Layer 10 of a small transformer language model trained on English Wikipedia (16 layers, counted from 0, width 96).
Take only the direct path to the model's output, skipping the later layers: a vector added to the residual stream pushes a token's score in proportion to its dot product with that token's output vector.

Output vectors of the tokens that the questions are about. A number n stands for (n - 500) times 0.0061.
"style": 557 509 605 483 522 507 567 432 503 548 615 579 644 330 509 385 470 553 511 718 466 396 658 585 580 516 436 532 587 458 503 658 500 569 612 517 637 607 631 459 508 608 492 415 502 483 426 391 389 578 431 437 486 557 474 461 618 472 459 421 533 440 486 318 631 396 498 594 529 473 417 561 589 427 716 515 522 439 445 624 418 516 500 633 342 606 496 533 340 544 446 451 453 448 335 386
"ion": 378 519 480 451 417 439 469 389 488 687 517 541 520 364 421 407 500 392 440 531 402 349 562 447 394 485 518 653 518 437 573 622 458 540 507 484 457 540 510 508 500 523 454 486 587 477 500 534 384 502 542 371 442 495 426 478 519 532 362 574 524 465 420 590 512 469 507 466 566 424 481 437 596 458 488 325 363 651 476 504 508 374 632 617 661 335 496 381 452 363 486 529 498 351 441 571
"ry": 445 589 403 440 579 515 390 506 574 526 585 523 479 452 547 456 544 466 583 598 491 567 597 411 464 502 502 634 446 414 464 549 374 521 456 556 725 560 566 453 498 566 310 456 558 328 578 573 626 575 394 617 397 505 550 443 448 431 504 483 546 440 480 380 496 475 445 457 591 498 667 580 450 571 528 526 587 470 467 491 462 634 638 517 479 381 563 433 472 419 435 508 475 487 488 593
"cent": 503 494 507 463 435 541 399 371 658 502 405 427 592 441 601 466 558 557 630 509 466 419 648 416 464 374 452 597 516 570 553 637 573 489 648 463 480 553 528 443 507 497 512 537 524 581 483 558 297 476 356 539 472 458 446 594 619 537 462 328 502 453 504 582 466 493 410 496 546 512 570 558 402 587 592 554 385 425 506 634 462 398 484 443 486 407 640 606 440 523 594 418 336 592 461 470
"ę": 284 680 632 437 485 498 495 431 434 498 492 586 446 322 362 617 484 492 458 549 500 431 708 484 514 450 396 521 620 456 594 519 476 404 436 588 613 520 548 449 503 465 448 428 477 602 505 543 591 391 528 498 486 547 542 637 466 409 663 531 553 371 518 264 528 429 650 618 497 560 576 619 436 399 355 544 507 448 484 528 465 533 474 630 417 451 452 625 462 377 463 416 436 429 413 451
"ler": 443 490 619 533 430 542 441 539 429 409 502 533 549 488 498 455 553 370 541 554 434 657 685 618 455 599 376 636 475 474 632 599 371 481 492 574 619 544 616 573 496 465 543 523 550 545 519 526 429 401 471 516 502 568 532 519 313 376 545 603 519 433 508 474 620 510 582 545 463 423 425 570 438 440 386 515 492 523 456 526 507 491 594 527 451 427 515 545 451 511 513 573 393 513 370 628
",": 496 427 489 556 584 409 448 521 495 554 524 634 407 603 493 454 500 425 624 408 570 553 503 402 468 519 490 579 482 525 567 443 489 431 567 434 470 454 495 525 492 475 503 455 482 484 568 512 466 539 472 436 508 548 601 462 607 518 509 463 453 597 554 454 413 511 471 480 474 483 393 506 549 589 564 490 555 564 578 550 529 547 541 537 470 426 533 500 509 590 457 505 579 598 498 480
"ễ": 359 428 560 399 463 586 422 298 519 485 346 679 433 333 460 671 623 622 421 551 436 526 768 554 397 426 549 429 613 345 515 569 418 520 455 506 551 588 668 423 506 660 586 363 554 676 429 457 479 422 310 568 505 513 510 680 328 548 640 479 549 297 374 515 576 489 454 592 473 643 539 505 568 421 532 488 413 509 361 608 538 437 710 531 391 729 500 683 463 307 518 386 405 434 526 475
"mmer": 460 538 571 351 543 478 452 427 480 373 439 399 645 363 516 525 436 617 618 497 535 305 680 506 505 478 492 515 755 372 582 556 448 580 485 532 523 627 621 502 502 498 512 472 584 574 544 523 500 486 562 536 390 603 518 411 460 448 539 498 546 426 604 505 594 592 513 466 425 396 509 529 487 330 451 482 535 478 365 532 455 347 421 484 527 510 522 477 498 526 657 602 488 559 323 504
"===": 419 591 470 410 416 438 515 386 624 462 496 445 612 443 493 373 581 561 382 459 596 423 625 514 540 569 563 418 517 579 585 552 490 382 520 523 443 546 540 538 504 485 476 468 502 328 519 458 479 466 485 539 495 413 392 451 489 477 377 574 513 579 534 484 534 428 630 440 496 508 490 591 607 384 550 562 423 563 438 490 522 522 623 438 460 555 583 551 475 579 437 498 516 508 445 521
"y": 515 673 483 367 648 556 444 439 395 520 577 498 478 562 444 374 326 576 484 539 417 489 606 379 500 471 493 614 434 431 593 502 504 604 513 535 471 455 364 500 499 569 556 606 469 509 550 480 482 548 484 511 551 496 561 458 444 435 440 617 450 442 504 464 471 508 515 526 662 437 433 497 403 519 462 551 445 446 530 448 486 553 421 433 585 450 486 431 541 488 399 408 527 618 480 517
"{": 93 764 724 250 246 442 352 302 695 542 334 667 637 317 509 564 748 651 289 920 483 251 971 647 582 235 396 459 717 199 544 702 281 589 366 479 792 821 645 230 555 735 517 377 465 655 263 461 563 407 256 595 475 651 236 735 397 505 653 571 771 434 405 439 666 536 668 710 360 557 677 528 565 256 320 366 567 443 163 537 238 301 949 547 306 630 462 676 393 101 888 396 254 384 476 404
"#": 115 757 723 210 254 443 368 313 677 548 351 685 642 323 505 563 752 645 278 911 489 275 978 671 594 236 397 464 706 201 560 707 271 593 377 479 810 819 632 226 553 722 506 396 461 643 280 451 557 413 257 594 470 656 256 718 387 515 653 581 766 429 415 429 660 546 657 713 354 545 687 532 559 263 298 356 582 455 165 551 214 307 960 542 307 635 472 669 389 109 887 381 261 385 471 404
"a": 515 486 436 560 545 506 578 488 399 667 369 445 435 518 441 668 453 437 507 495 500 476 608 478 478 424 526 411 458 617 488 526 506 521 504 530 433 535 563 366 493 539 521 569 456 431 550 419 396 484 409 543 418 462 610 465 557 383 468 452 499 517 397 535 550 638 459 493 468 390 457 545 402 465 520 454 521 530 482 621 544 477 447 465 645 557 609 454 511 498 435 634 556 554 449 495
"ron": 424 397 568 363 508 485 465 575 409 557 551 472 644 435 546 428 539 493 606 707 445 616 687 543 420 518 539 525 479 507 345 624 500 481 486 603 613 487 553 507 500 540 415 449 581 436 464 482 546 395 478 544 456 478 468 510 506 428 535 453 568 263 488 485 562 492 577 465 515 489 425 546 401 529 338 494 604 453 410 541 587 639 662 435 559 460 545 500 467 481 457 579 487 550 462 551
"red": 450 565 408 369 445 437 538 576 559 525 524 422 562 395 572 398 355 292 544 626 651 592 670 485 528 349 412 649 573 393 405 577 360 620 536 555 603 589 615 586 495 543 440 551 511 443 444 466 537 507 453 390 390 586 481 509 449 447 527 430 539 449 470 607 354 542 514 462 503 529 698 512 427 574 395 500 524 588 443 429 424 481 497 502 436 495 510 523 477 509 428 424 587 588 449 565
"range": 430 474 545 350 497 559 569 457 420 672 435 581 601 614 604 354 451 495 587 667 365 404 686 599 503 431 438 551 553 513 465 679 318 611 509 393 533 612 643 500 503 500 414 506 455 411 425 533 478 525 464 689 439 552 470 505 498 520 500 393 574 406 568 311 552 458 448 613 585 510 525 498 538 493 466 580 410 485 453 591 376 575 622 488 375 476 570 415 531 491 521 495 467 383 447 444
"p": 91 774 721 230 248 438 369 315 687 537 352 665 626 319 505 563 745 650 285 922 489 259 975 660 593 243 402 459 720 220 549 711 272 593 372 474 795 812 643 245 547 726 511 397 461 648 276 456 562 413 253 599 466 667 239 722 388 515 662 580 764 424 406 440 659 551 661 721 349 567 675 536 559 274 299 357 576 438 160 542 222 314 944 547 302 634 468 657 385 105 884 387 268 380 459 396
"ical": 458 580 406 432 420 440 378 533 614 629 583 514 484 406 427 547 632 451 319 695 358 450 704 491 451 440 564 527 526 380 447 546 475 601 500 484 626 476 510 559 504 596 453 496 555 632 498 541 657 619 484 542 535 354 538 567 550 513 502 572 537 513 555 512 466 389 609 449 557 565 459 567 421 411 433 524 507 473 624 436 442 390 663 479 537 399 610 624 489 556 704 475 350 417 393 599
"fe": 479 485 498 475 552 551 567 434 553 496 538 443 451 582 532 553 516 645 603 451 455 489 585 451 498 496 493 663 574 493 415 518 524 492 476 359 549 451 498 484 510 468 463 518 427 590 506 456 474 564 502 437 521 660 370 558 424 515 447 445 508 584 525 530 528 510 447 584 606 487 660 624 490 390 399 514 460 635 463 601 396 417 486 508 453 470 424 455 440 567 518 602 315 477 319 498
"cast": 555 523 427 519 457 494 463 418 528 502 424 495 510 600 522 514 533 572 485 686 527 435 531 500 704 507 483 481 545 422 527 547 467 614 513 513 543 663 645 521 508 564 484 489 438 536 565 544 570 369 446 472 494 553 423 487 601 557 498 492 538 422 323 493 663 454 470 515 630 532 556 607 380 492 591 506 492 571 417 460 289 589 434 458 362 422 492 621 375 470 408 393 491 493 486 554
"press": 439 575 470 549 574 519 531 467 491 600 543 508 521 589 540 496 606 560 446 681 362 493 618 558 539 426 486 585 428 568 495 708 422 536 627 457 462 539 519 517 500 450 603 345 616 588 502 484 439 424 445 598 520 510 382 549 431 624 467 484 564 456 422 590 468 525 489 594 613 560 491 494 482 381 395 478 540 456 415 584 413 477 625 556 503 560 606 594 357 478 497 432 445 428 345 523
"ho": 531 364 386 463 565 556 470 429 486 628 502 589 435 505 566 435 496 405 418 582 323 333 600 490 441 427 495 552 485 490 554 562 526 484 482 491 488 461 411 490 498 461 444 427 522 492 498 428 433 481 475 432 524 510 581 567 620 480 488 566 492 404 477 492 560 493 516 515 608 453 594 565 488 451 437 487 388 583 505 485 504 485 453 616 367 547 503 455 486 519 423 413 568 615 519 476
"ation": 362 607 452 532 561 404 447 484 505 608 544 444 633 525 450 589 543 495 515 574 514 389 488 504 578 648 433 575 526 488 653 593 371 593 464 599 616 452 548 461 505 554 386 463 473 478 457 571 490 555 540 471 355 497 541 459 580 622 453 456 550 489 411 445 498 479 465 610 546 399 523 553 446 517 440 413 370 453 571 556 497 509 624 422 629 654 582 480 530 409 539 513 595 264 441 529
"gin": 575 629 558 403 523 504 511 443 436 505 374 365 641 477 532 410 527 438 417 552 431 401 607 544 591 420 397 469 543 409 476 618 308 636 485 514 611 502 629 525 504 523 466 569 354 480 595 429 442 444 471 445 421 588 358 491 544 548 583 522 534 524 483 342 502 542 493 452 516 483 639 506 526 482 602 543 377 507 485 512 428 396 521 424 575 341 614 437 533 221 606 498 488 564 518 524
"ure": 358 539 549 441 473 511 445 540 535 528 420 592 625 472 523 422 611 523 406 620 357 532 642 625 377 535 448 445 507 447 493 557 353 526 528 567 514 557 581 567 501 512 332 492 622 611 482 494 449 459 538 486 565 448 422 457 615 419 473 420 546 494 418 491 520 475 621 559 550 428 638 404 608 481 409 535 580 488 605 452 510 536 705 567 564 495 550 375 402 563 483 519 686 561 561 492
"iv": 487 498 380 418 343 434 384 359 446 496 463 563 552 548 574 429 654 518 491 645 348 472 575 569 362 420 463 569 556 433 640 505 407 580 433 448 529 413 468 521 496 406 421 545 651 439 492 565 545 558 519 488 463 415 519 459 454 400 514 539 573 520 502 530 507 546 508 431 584 449 498 457 502 494 325 376 460 535 513 544 537 537 556 586 634 516 506 530 450 500 395 559 550 414 539 566
" II": 489 464 513 421 451 373 608 464 495 515 470 543 588 508 395 497 493 482 483 534 435 417 527 556 576 509 546 531 460 515 543 524 487 492 377 415 534 479 537 465 501 548 470 513 470 494 548 433 500 575 471 497 538 485 533 559 502 488 579 604 518 466 549 430 540 505 536 538 432 527 507 587 538 566 506 390 675 504 546 518 494 558 608 535 520 649 466 554 541 445 447 475 376 554 440 488
"ense": 454 686 507 472 528 520 414 500 594 500 500 489 517 302 519 550 692 391 559 575 409 430 658 543 475 438 409 563 661 480 386 592 400 555 428 491 455 505 556 490 505 606 481 424 546 497 527 419 518 498 539 513 527 475 492 592 562 537 496 603 504 403 563 574 603 470 376 604 709 495 407 634 427 469 547 477 394 550 494 623 492 488 563 471 418 512 462 398 500 421 605 379 460 581 480 575

Each question shows what one neuron of this layer's MLP adds at an activation of 1. A number n stands for (n - 500) times 0.00038.

n218: 634 578 614 440 463 537 345 381 439 364 437 291 521 433 603 400 431 460 569 313 378 494 630 556 509 590 558 580 603 635 407 480 520 484 285 517 451 439 343 674 350 564 613 358 426 461 548 479 399 321 435 484 542 531 460 582 536 617 514 643 343 147 457 371 611 276 248 496 399 491 489 539 565 711 618 490 328 673 497 651 435 479 600 545 315 443 490 384 814 501 487 660 471 607 576 722
Which two tokens does it push up most, strongest first? "ense", "gin"

n62: 713 247 499 516 338 580 585 360 514 445 263 503 695 421 434 495 539 584 535 621 628 640 424 592 613 783 530 513 768 382 373 562 600 449 346 451 513 506 488 650 533 457 453 555 357 398 562 707 394 456 610 591 476 368 648 458 529 243 563 559 354 262 528 361 535 670 601 364 655 501 404 505 218 556 382 612 580 479 578 432 537 615 592 521 358 411 674 562 541 481 600 504 430 568 639 547
Which of these tokens does it push up most? "ron"

n26: 471 549 474 490 587 636 464 664 550 569 525 488 389 573 498 617 413 616 523 445 658 541 390 363 530 542 364 596 664 422 354 486 552 791 444 378 350 517 560 462 649 536 527 567 471 562 435 549 591 652 439 354 339 582 529 381 395 304 345 113 521 440 654 427 415 402 438 501 678 440 728 530 511 468 371 456 505 493 257 482 490 374 552 812 462 552 558 608 386 545 503 638 495 457 452 547
Which two tokens does it push up most, strongest first? "fe", "red"

n198: 239 500 502 676 457 568 538 488 627 572 429 489 517 555 726 529 345 549 558 609 534 467 406 518 575 452 577 566 432 375 430 552 480 582 336 400 515 689 514 380 349 674 450 640 718 789 500 397 513 448 494 313 432 446 443 473 705 545 455 428 662 212 453 373 354 590 502 540 622 541 478 376 399 454 318 579 630 193 677 651 474 616 569 688 547 467 737 382 414 749 220 747 407 722 467 282
Which two tokens does it push up most, strongest first? "ure", "ron"

n48: 353 602 520 481 614 570 561 508 481 437 372 561 521 427 471 609 744 507 557 383 505 676 361 456 445 440 457 481 453 594 596 430 719 603 623 494 285 429 598 651 426 585 480 393 349 515 594 520 280 311 465 601 417 335 615 532 615 347 619 497 506 453 661 475 427 378 486 613 553 545 531 725 656 512 510 573 508 369 582 513 327 527 687 588 426 552 561 403 461 639 595 321 386 579 449 367
Which of these tokens does it push up most? "cent"

n224: 547 375 529 394 453 577 670 358 565 607 424 488 722 546 748 547 322 740 487 651 438 558 569 569 330 440 313 345 478 356 449 514 479 443 510 491 489 463 492 536 580 613 655 748 312 386 382 462 577 550 582 591 357 370 451 527 410 493 542 334 543 404 522 534 276 445 247 554 606 619 588 448 556 502 589 455 546 573 511 474 577 398 350 523 605 708 690 362 717 439 449 543 412 291 746 446
Which of these tokens does it push up most? "range"

n195: 519 399 401 480 568 551 804 524 444 262 514 566 519 521 415 652 463 463 601 512 513 627 762 564 351 425 593 632 589 474 738 640 520 496 551 634 347 541 495 625 648 595 557 721 585 462 330 418 444 519 465 466 488 555 572 400 418 383 311 587 217 512 393 419 609 655 401 579 211 538 391 559 480 609 472 467 690 601 511 379 624 338 568 425 581 402 265 280 585 453 298 411 349 259 473 381
Which of these tokens does it push up most? "ler"

n32: 470 583 634 349 598 295 458 599 366 592 540 396 652 413 590 420 461 494 380 702 180 426 237 470 323 836 474 810 427 336 650 678 452 535 420 463 366 457 402 537 578 583 527 249 467 381 483 481 683 234 568 404 655 553 431 184 349 597 401 580 488 526 589 386 531 356 477 646 524 589 595 497 512 632 419 384 412 424 498 269 608 497 418 508 690 334 530 464 506 487 412 288 364 481 476 509
Which of these tokens does it push up most? "ion"

n172: 493 560 457 476 418 329 465 456 405 442 408 419 384 512 445 500 570 804 562 263 678 606 564 587 696 486 408 618 611 576 543 586 489 416 476 566 673 679 552 721 400 344 625 516 647 207 535 589 548 417 555 476 311 579 617 256 459 435 471 720 405 544 467 455 693 639 430 425 348 466 498 530 543 405 451 570 429 349 377 459 661 345 468 293 564 486 670 352 576 490 431 464 670 498 533 563
Which of these tokens does it push down most? "ical"

n51: 574 657 403 364 556 705 387 209 218 422 356 337 528 435 394 360 555 499 470 314 443 510 525 501 381 490 605 331 673 568 714 288 525 442 456 493 837 385 520 486 441 540 570 514 293 703 415 541 511 647 534 549 588 553 428 596 344 286 564 475 578 598 468 629 609 451 533 446 396 631 475 288 500 618 488 686 440 482 432 534 376 502 398 574 427 580 503 498 577 419 448 544 516 551 484 645
Which of these tokens does it push up most? "ễ"

n141: 512 572 491 506 738 518 546 478 590 563 257 267 499 626 594 586 669 522 533 399 167 496 457 706 517 547 561 651 475 631 641 566 393 626 359 455 587 753 669 432 486 424 417 487 462 474 547 759 485 501 355 742 608 425 556 664 594 509 695 457 473 607 633 542 634 529 215 530 305 533 557 466 653 550 634 630 378 492 456 776 446 426 309 748 462 491 727 420 408 596 502 578 519 481 544 472
Which of these tokens does it push up most? "range"

n0: 469 247 528 572 555 437 555 543 513 580 348 485 428 431 587 433 427 293 707 652 487 559 270 534 535 471 858 338 496 323 503 556 403 650 318 277 374 468 516 385 473 606 407 468 508 648 398 588 448 548 279 593 628 521 394 656 663 489 521 307 460 446 415 259 443 416 501 597 580 483 519 427 524 563 472 672 335 566 519 573 387 523 510 541 364 500 370 518 439 618 297 472 311 280 488 634
Which of these tokens does it push up most? "range"

n134: 459 353 504 767 588 594 477 580 333 458 342 444 512 341 681 455 535 668 424 593 438 605 730 577 725 336 477 599 370 636 532 507 587 513 642 529 274 629 591 625 447 353 535 410 407 503 609 402 450 284 447 458 548 656 499 416 417 493 596 640 565 476 378 518 578 697 423 655 346 573 693 571 584 284 634 713 343 507 631 469 578 692 669 403 383 420 624 432 455 495 409 511 651 499 498 338
Which of these tokens does it push up most? "press"

n241: 561 241 483 611 691 540 625 593 737 528 330 639 411 456 310 436 629 561 380 239 399 366 544 612 643 694 359 424 660 337 695 309 429 556 379 444 398 666 655 428 715 206 583 755 409 582 615 369 446 316 517 642 377 337 550 419 711 460 382 379 457 520 457 643 478 410 482 535 521 546 400 572 316 571 528 447 581 512 482 555 540 404 292 309 673 484 391 562 449 274 431 579 366 493 629 403
Which of these tokens does it push up most? "a"

n139: 446 439 425 489 467 359 341 469 451 800 480 535 451 424 477 407 735 521 354 486 571 593 212 632 427 390 542 555 416 587 632 522 459 302 657 468 594 298 504 723 350 342 505 635 478 319 624 569 511 562 165 649 524 595 676 460 551 516 404 556 425 486 418 565 406 464 497 513 279 472 547 471 507 526 523 592 556 612 509 450 448 569 604 621 448 518 325 445 400 395 415 348 631 546 458 165
Which of these tokens does it push up most? ","

n125: 660 408 693 405 373 517 640 589 542 508 595 370 617 400 634 510 377 590 633 486 492 323 304 525 384 592 750 440 311 415 459 592 629 601 439 307 470 256 587 476 547 509 525 524 610 495 519 479 434 636 465 370 320 410 562 382 425 380 681 586 659 425 503 240 457 727 660 429 477 541 459 591 640 548 682 539 589 536 430 562 411 465 702 524 423 558 514 367 647 605 801 368 333 491 510 543
Which of these tokens does it push up most? " II"

n50: 387 660 456 591 420 472 609 685 369 503 592 697 248 395 386 577 388 323 391 403 501 525 582 725 462 631 393 608 221 509 485 468 499 584 318 660 540 741 489 574 487 517 473 314 721 523 531 654 377 713 456 391 624 499 470 626 442 708 691 525 669 397 447 432 408 621 507 496 456 548 575 384 203 673 486 460 377 594 521 730 421 588 349 573 622 612 407 305 595 503 392 524 517 519 573 399
Which of these tokens does it push up most? "ę"

n211: 594 461 434 445 523 497 623 403 341 546 447 455 395 554 545 446 468 421 556 500 330 625 699 860 352 597 564 535 684 637 701 556 526 565 649 484 606 602 602 537 366 595 211 482 518 612 561 388 566 445 252 679 561 355 461 417 638 642 404 375 572 544 336 361 647 514 364 530 597 693 569 291 402 523 516 431 466 547 502 565 594 613 603 314 673 472 487 406 519 518 634 493 626 435 484 627
Which of these tokens does it push up most? "range"

n29: 505 678 665 383 422 602 593 410 567 383 572 568 655 465 501 242 593 521 387 557 308 472 564 555 476 456 648 190 568 439 427 450 331 487 543 432 382 457 447 632 349 601 603 586 823 478 582 373 598 495 524 457 631 513 607 370 469 547 572 509 416 444 466 339 307 491 632 490 604 408 537 456 574 466 569 731 481 555 701 675 517 326 408 615 624 381 391 550 545 447 507 630 620 383 496 774
Which of these tokens does it push up most? "ure"

n40: 507 508 337 530 555 431 395 304 436 507 428 398 323 233 374 383 655 477 662 468 677 582 526 665 534 372 357 421 393 410 512 440 424 699 394 517 401 502 493 482 707 546 592 787 505 533 410 589 245 452 554 559 517 640 220 462 419 538 611 551 583 643 621 517 451 606 462 454 643 629 691 488 509 572 370 675 449 469 505 600 624 483 660 410 245 451 467 473 874 611 294 435 147 391 634 415
Which of these tokens does it push down most? "style"

n191: 541 583 532 254 553 325 627 460 448 488 435 405 238 407 572 500 598 391 281 499 452 322 516 520 780 458 286 411 497 599 463 615 671 564 520 674 530 473 418 528 694 585 555 499 357 532 357 563 382 550 370 702 538 456 504 490 618 411 517 488 571 336 492 311 510 388 417 494 590 470 566 604 532 507 407 480 464 294 431 522 260 607 512 618 510 589 456 698 499 745 584 425 317 259 265 217
Which of these tokens does it push down most? ","

n57: 558 500 612 595 360 233 333 365 662 606 464 449 459 551 353 460 440 196 419 335 617 313 813 482 484 599 477 376 403 471 395 675 441 541 515 447 448 465 520 566 484 584 770 443 506 579 491 416 478 554 332 425 596 564 312 533 563 572 619 480 454 634 516 401 511 503 492 376 674 575 598 493 616 403 695 610 425 579 469 422 391 404 336 466 529 594 371 782 271 618 393 522 526 472 479 487
Which of these tokens does it push down most? "ron"

n143: 349 540 638 478 534 426 619 211 573 391 359 562 370 379 302 436 610 456 525 502 726 628 369 444 389 757 528 492 599 560 453 586 334 553 422 645 520 439 417 410 522 589 534 333 370 327 558 480 611 484 726 769 441 347 446 420 472 369 461 518 709 261 364 559 434 620 524 377 404 703 642 787 534 394 455 517 418 687 501 344 543 578 574 467 573 478 664 362 499 593 580 408 375 510 795 529
Which of these tokens does it push down most? "style"

n167: 507 475 332 385 330 379 316 377 389 559 586 479 567 547 402 439 406 371 504 334 857 498 492 451 582 525 601 467 355 510 553 417 472 297 430 556 669 577 476 408 520 496 575 487 500 404 478 809 649 603 554 565 625 296 546 303 413 484 501 831 359 246 604 446 390 636 444 406 301 610 448 516 607 400 690 658 455 801 446 617 410 541 644 474 447 431 504 532 660 476 665 683 644 527 331 414
Which of these tokens does it push up most? "==="

n116: 544 578 550 404 303 495 316 326 451 543 514 453 530 573 501 582 554 599 454 521 393 440 643 415 559 504 623 495 596 460 445 702 456 675 320 627 558 497 427 423 479 498 631 392 745 525 599 377 572 535 437 545 553 565 491 570 572 704 732 516 680 455 505 253 426 602 539 612 561 335 688 451 467 421 246 562 381 570 561 614 543 163 336 450 629 364 518 513 382 577 494 476 406 681 458 617
Which of these tokens does it push down most? ","

n163: 608 585 526 512 714 483 497 612 478 505 604 418 417 363 487 621 617 722 389 594 586 538 414 617 280 431 547 335 517 359 355 429 305 448 392 405 412 498 432 487 871 596 592 515 421 463 299 355 331 416 372 600 684 405 242 594 597 480 482 467 368 606 472 353 275 501 542 533 631 319 606 727 508 482 347 585 387 587 681 556 632 363 364 662 648 466 632 402 601 385 487 325 411 450 541 424
Which two tokens does it push up most, strongest first? "gin", "ense"

n53: 447 526 379 414 506 502 477 556 380 228 537 517 451 491 549 666 624 477 689 645 582 581 579 573 714 361 378 316 625 426 526 686 757 581 494 462 511 763 827 481 538 555 628 498 590 522 505 486 189 505 621 399 587 495 595 437 452 379 513 562 399 582 573 295 632 663 544 673 348 246 557 695 572 466 821 537 693 455 462 513 457 241 433 609 507 592 596 470 358 652 450 291 468 379 296 499
Which of these tokens does it push up most? "style"

n179: 555 358 346 437 326 390 612 343 446 811 562 477 650 488 271 316 583 415 495 380 218 593 276 531 650 468 326 406 505 485 316 372 589 657 501 340 515 343 703 331 509 427 591 705 610 392 378 429 348 539 462 626 533 337 594 422 583 330 618 360 510 521 515 344 438 564 474 387 573 491 524 536 655 614 566 410 726 477 650 546 340 659 635 562 764 882 545 590 600 804 619 410 536 393 510 480
Which of these tokens does it push up most? " II"

n102: 501 459 416 695 436 536 725 472 481 666 552 535 625 510 524 505 484 502 636 484 639 519 487 408 818 493 576 528 381 616 360 606 569 243 422 390 591 496 649 301 371 545 439 341 358 667 528 587 669 413 672 238 454 480 395 401 701 392 607 446 420 437 540 386 671 392 660 530 580 696 449 652 291 432 759 546 589 491 560 591 551 607 592 498 491 487 443 342 558 598 556 501 452 499 600 534
Which of these tokens does it push down most? "iv"

n228: 430 431 396 613 447 439 563 580 502 594 440 524 517 560 540 526 654 533 378 489 510 530 535 418 593 471 621 535 745 481 371 461 458 607 575 182 451 650 560 545 550 480 546 527 373 536 614 494 337 578 503 453 542 525 517 246 709 560 665 533 595 652 408 574 716 382 718 762 521 514 304 564 330 196 369 375 454 412 427 427 569 502 484 594 441 549 554 334 680 650 382 346 571 636 817 454
Which of these tokens does it push down most? "ry"

n199: 647 222 235 538 481 367 431 357 492 744 554 673 369 415 472 604 608 445 431 389 389 253 466 605 469 868 533 431 502 611 602 416 670 552 494 471 331 540 626 316 634 681 456 524 469 642 397 359 418 539 312 485 479 254 610 448 686 431 449 368 550 608 555 355 638 496 513 631 331 460 299 584 509 364 470 417 522 559 557 425 613 696 436 496 540 571 544 411 277 296 449 536 337 656 517 320
Which of these tokens does it push down most? "red"

n99: 842 406 510 473 579 524 467 342 522 448 579 644 450 444 607 344 508 354 272 411 421 352 473 751 553 654 481 806 598 547 634 518 527 643 517 423 393 405 541 415 460 508 436 648 484 628 522 591 571 484 545 458 481 541 774 374 685 569 457 459 391 443 482 288 456 606 465 502 389 630 452 548 402 405 539 489 498 633 500 373 626 528 537 738 256 581 554 687 433 306 540 371 696 479 553 441
Which two tokens does it push up most, strongest first? "ho", "style"

n80: 624 621 568 460 586 407 563 560 441 582 395 355 454 411 538 349 469 317 434 484 407 640 425 501 578 535 431 638 528 544 520 554 857 372 335 479 322 588 473 558 603 584 653 488 467 621 420 529 385 585 238 536 400 455 419 479 405 506 484 508 405 458 630 629 345 199 228 381 524 649 553 380 390 561 537 472 370 620 568 459 361 482 214 396 435 452 545 491 409 568 394 357 511 588 300 407
Which of these tokens does it push up most? "cent"

n17: 608 534 590 444 588 298 567 688 662 537 553 596 599 459 491 501 709 606 371 608 489 395 538 442 650 486 591 410 583 710 412 585 337 351 447 522 506 356 449 485 366 299 619 506 542 444 629 399 512 606 520 547 751 579 551 705 611 647 530 617 531 288 463 504 526 219 649 615 473 522 501 568 404 318 490 688 479 469 570 506 458 517 407 487 698 648 397 675 538 710 441 636 562 597 544 487
Which of these tokens does it push down most? "ion"

n183: 497 527 695 405 573 496 733 388 741 549 551 582 481 524 709 530 487 347 445 503 568 567 454 463 387 370 440 467 705 420 588 485 418 514 498 788 642 490 645 447 470 409 520 435 375 610 479 740 670 498 454 597 496 509 282 444 522 546 688 586 481 509 702 289 386 361 455 342 569 552 376 314 486 614 425 406 576 412 398 360 662 509 394 433 484 306 395 356 490 680 582 331 599 635 677 534
Which of these tokens does it push down most? "a"

n38: 605 556 226 508 583 541 398 568 651 618 625 448 473 329 661 570 558 337 233 528 615 402 566 379 392 466 544 485 658 644 602 391 536 484 496 566 487 374 707 541 469 768 480 577 584 570 556 548 404 536 488 602 641 443 564 847 496 431 343 543 585 362 769 498 474 453 401 530 537 477 397 419 492 509 483 682 625 539 488 280 480 411 519 429 489 538 534 557 475 511 426 432 456 560 386 699
Which of these tokens does it push up most? "ical"

n162: 461 314 523 753 426 506 388 231 424 450 512 439 422 638 544 376 646 328 529 502 502 714 509 633 231 451 635 400 780 363 503 498 188 467 429 614 473 563 598 617 492 567 427 526 652 598 489 486 419 606 429 497 534 720 526 370 563 581 527 551 523 571 328 461 430 751 452 425 440 365 726 504 530 522 173 603 398 586 669 505 634 376 321 601 495 543 692 487 525 484 471 538 532 552 620 695
Which of these tokens does it push down most? "style"

n178: 401 405 406 620 389 371 409 482 455 717 368 448 412 479 510 558 582 416 602 427 614 588 221 624 506 529 489 590 377 488 445 519 314 467 449 515 469 565 359 584 562 273 582 631 526 423 333 679 642 671 502 622 509 516 450 343 603 378 503 500 562 378 562 376 612 447 403 609 408 599 549 505 521 730 468 423 356 521 545 709 502 514 577 432 524 641 558 693 553 633 553 352 775 342 619 546
Which two tokens does it push up most, strongest first? "ation", "iv"

n112: 361 526 544 617 598 687 470 727 522 451 456 724 464 675 424 483 615 512 500 640 294 442 417 510 534 346 563 528 525 455 459 649 514 598 623 552 531 621 715 593 425 339 612 502 640 277 706 583 427 294 392 524 479 528 296 447 279 501 448 369 607 554 459 710 483 430 389 621 437 571 500 636 434 577 410 445 546 238 523 637 575 671 612 500 643 511 385 371 279 322 400 289 304 636 692 473
Which of these tokens does it push up most? "press"

n128: 350 475 505 259 589 480 484 530 254 614 557 548 500 517 205 534 458 313 555 571 522 489 510 665 555 234 646 576 488 310 369 298 417 633 657 506 735 536 618 385 221 434 379 648 633 436 338 559 477 393 541 449 499 245 361 505 604 730 631 586 528 671 417 668 474 354 609 600 425 473 581 323 568 489 396 443 730 524 663 567 630 487 756 471 519 684 507 337 612 620 525 498 613 373 784 587
Which of these tokens does it push down most? "cent"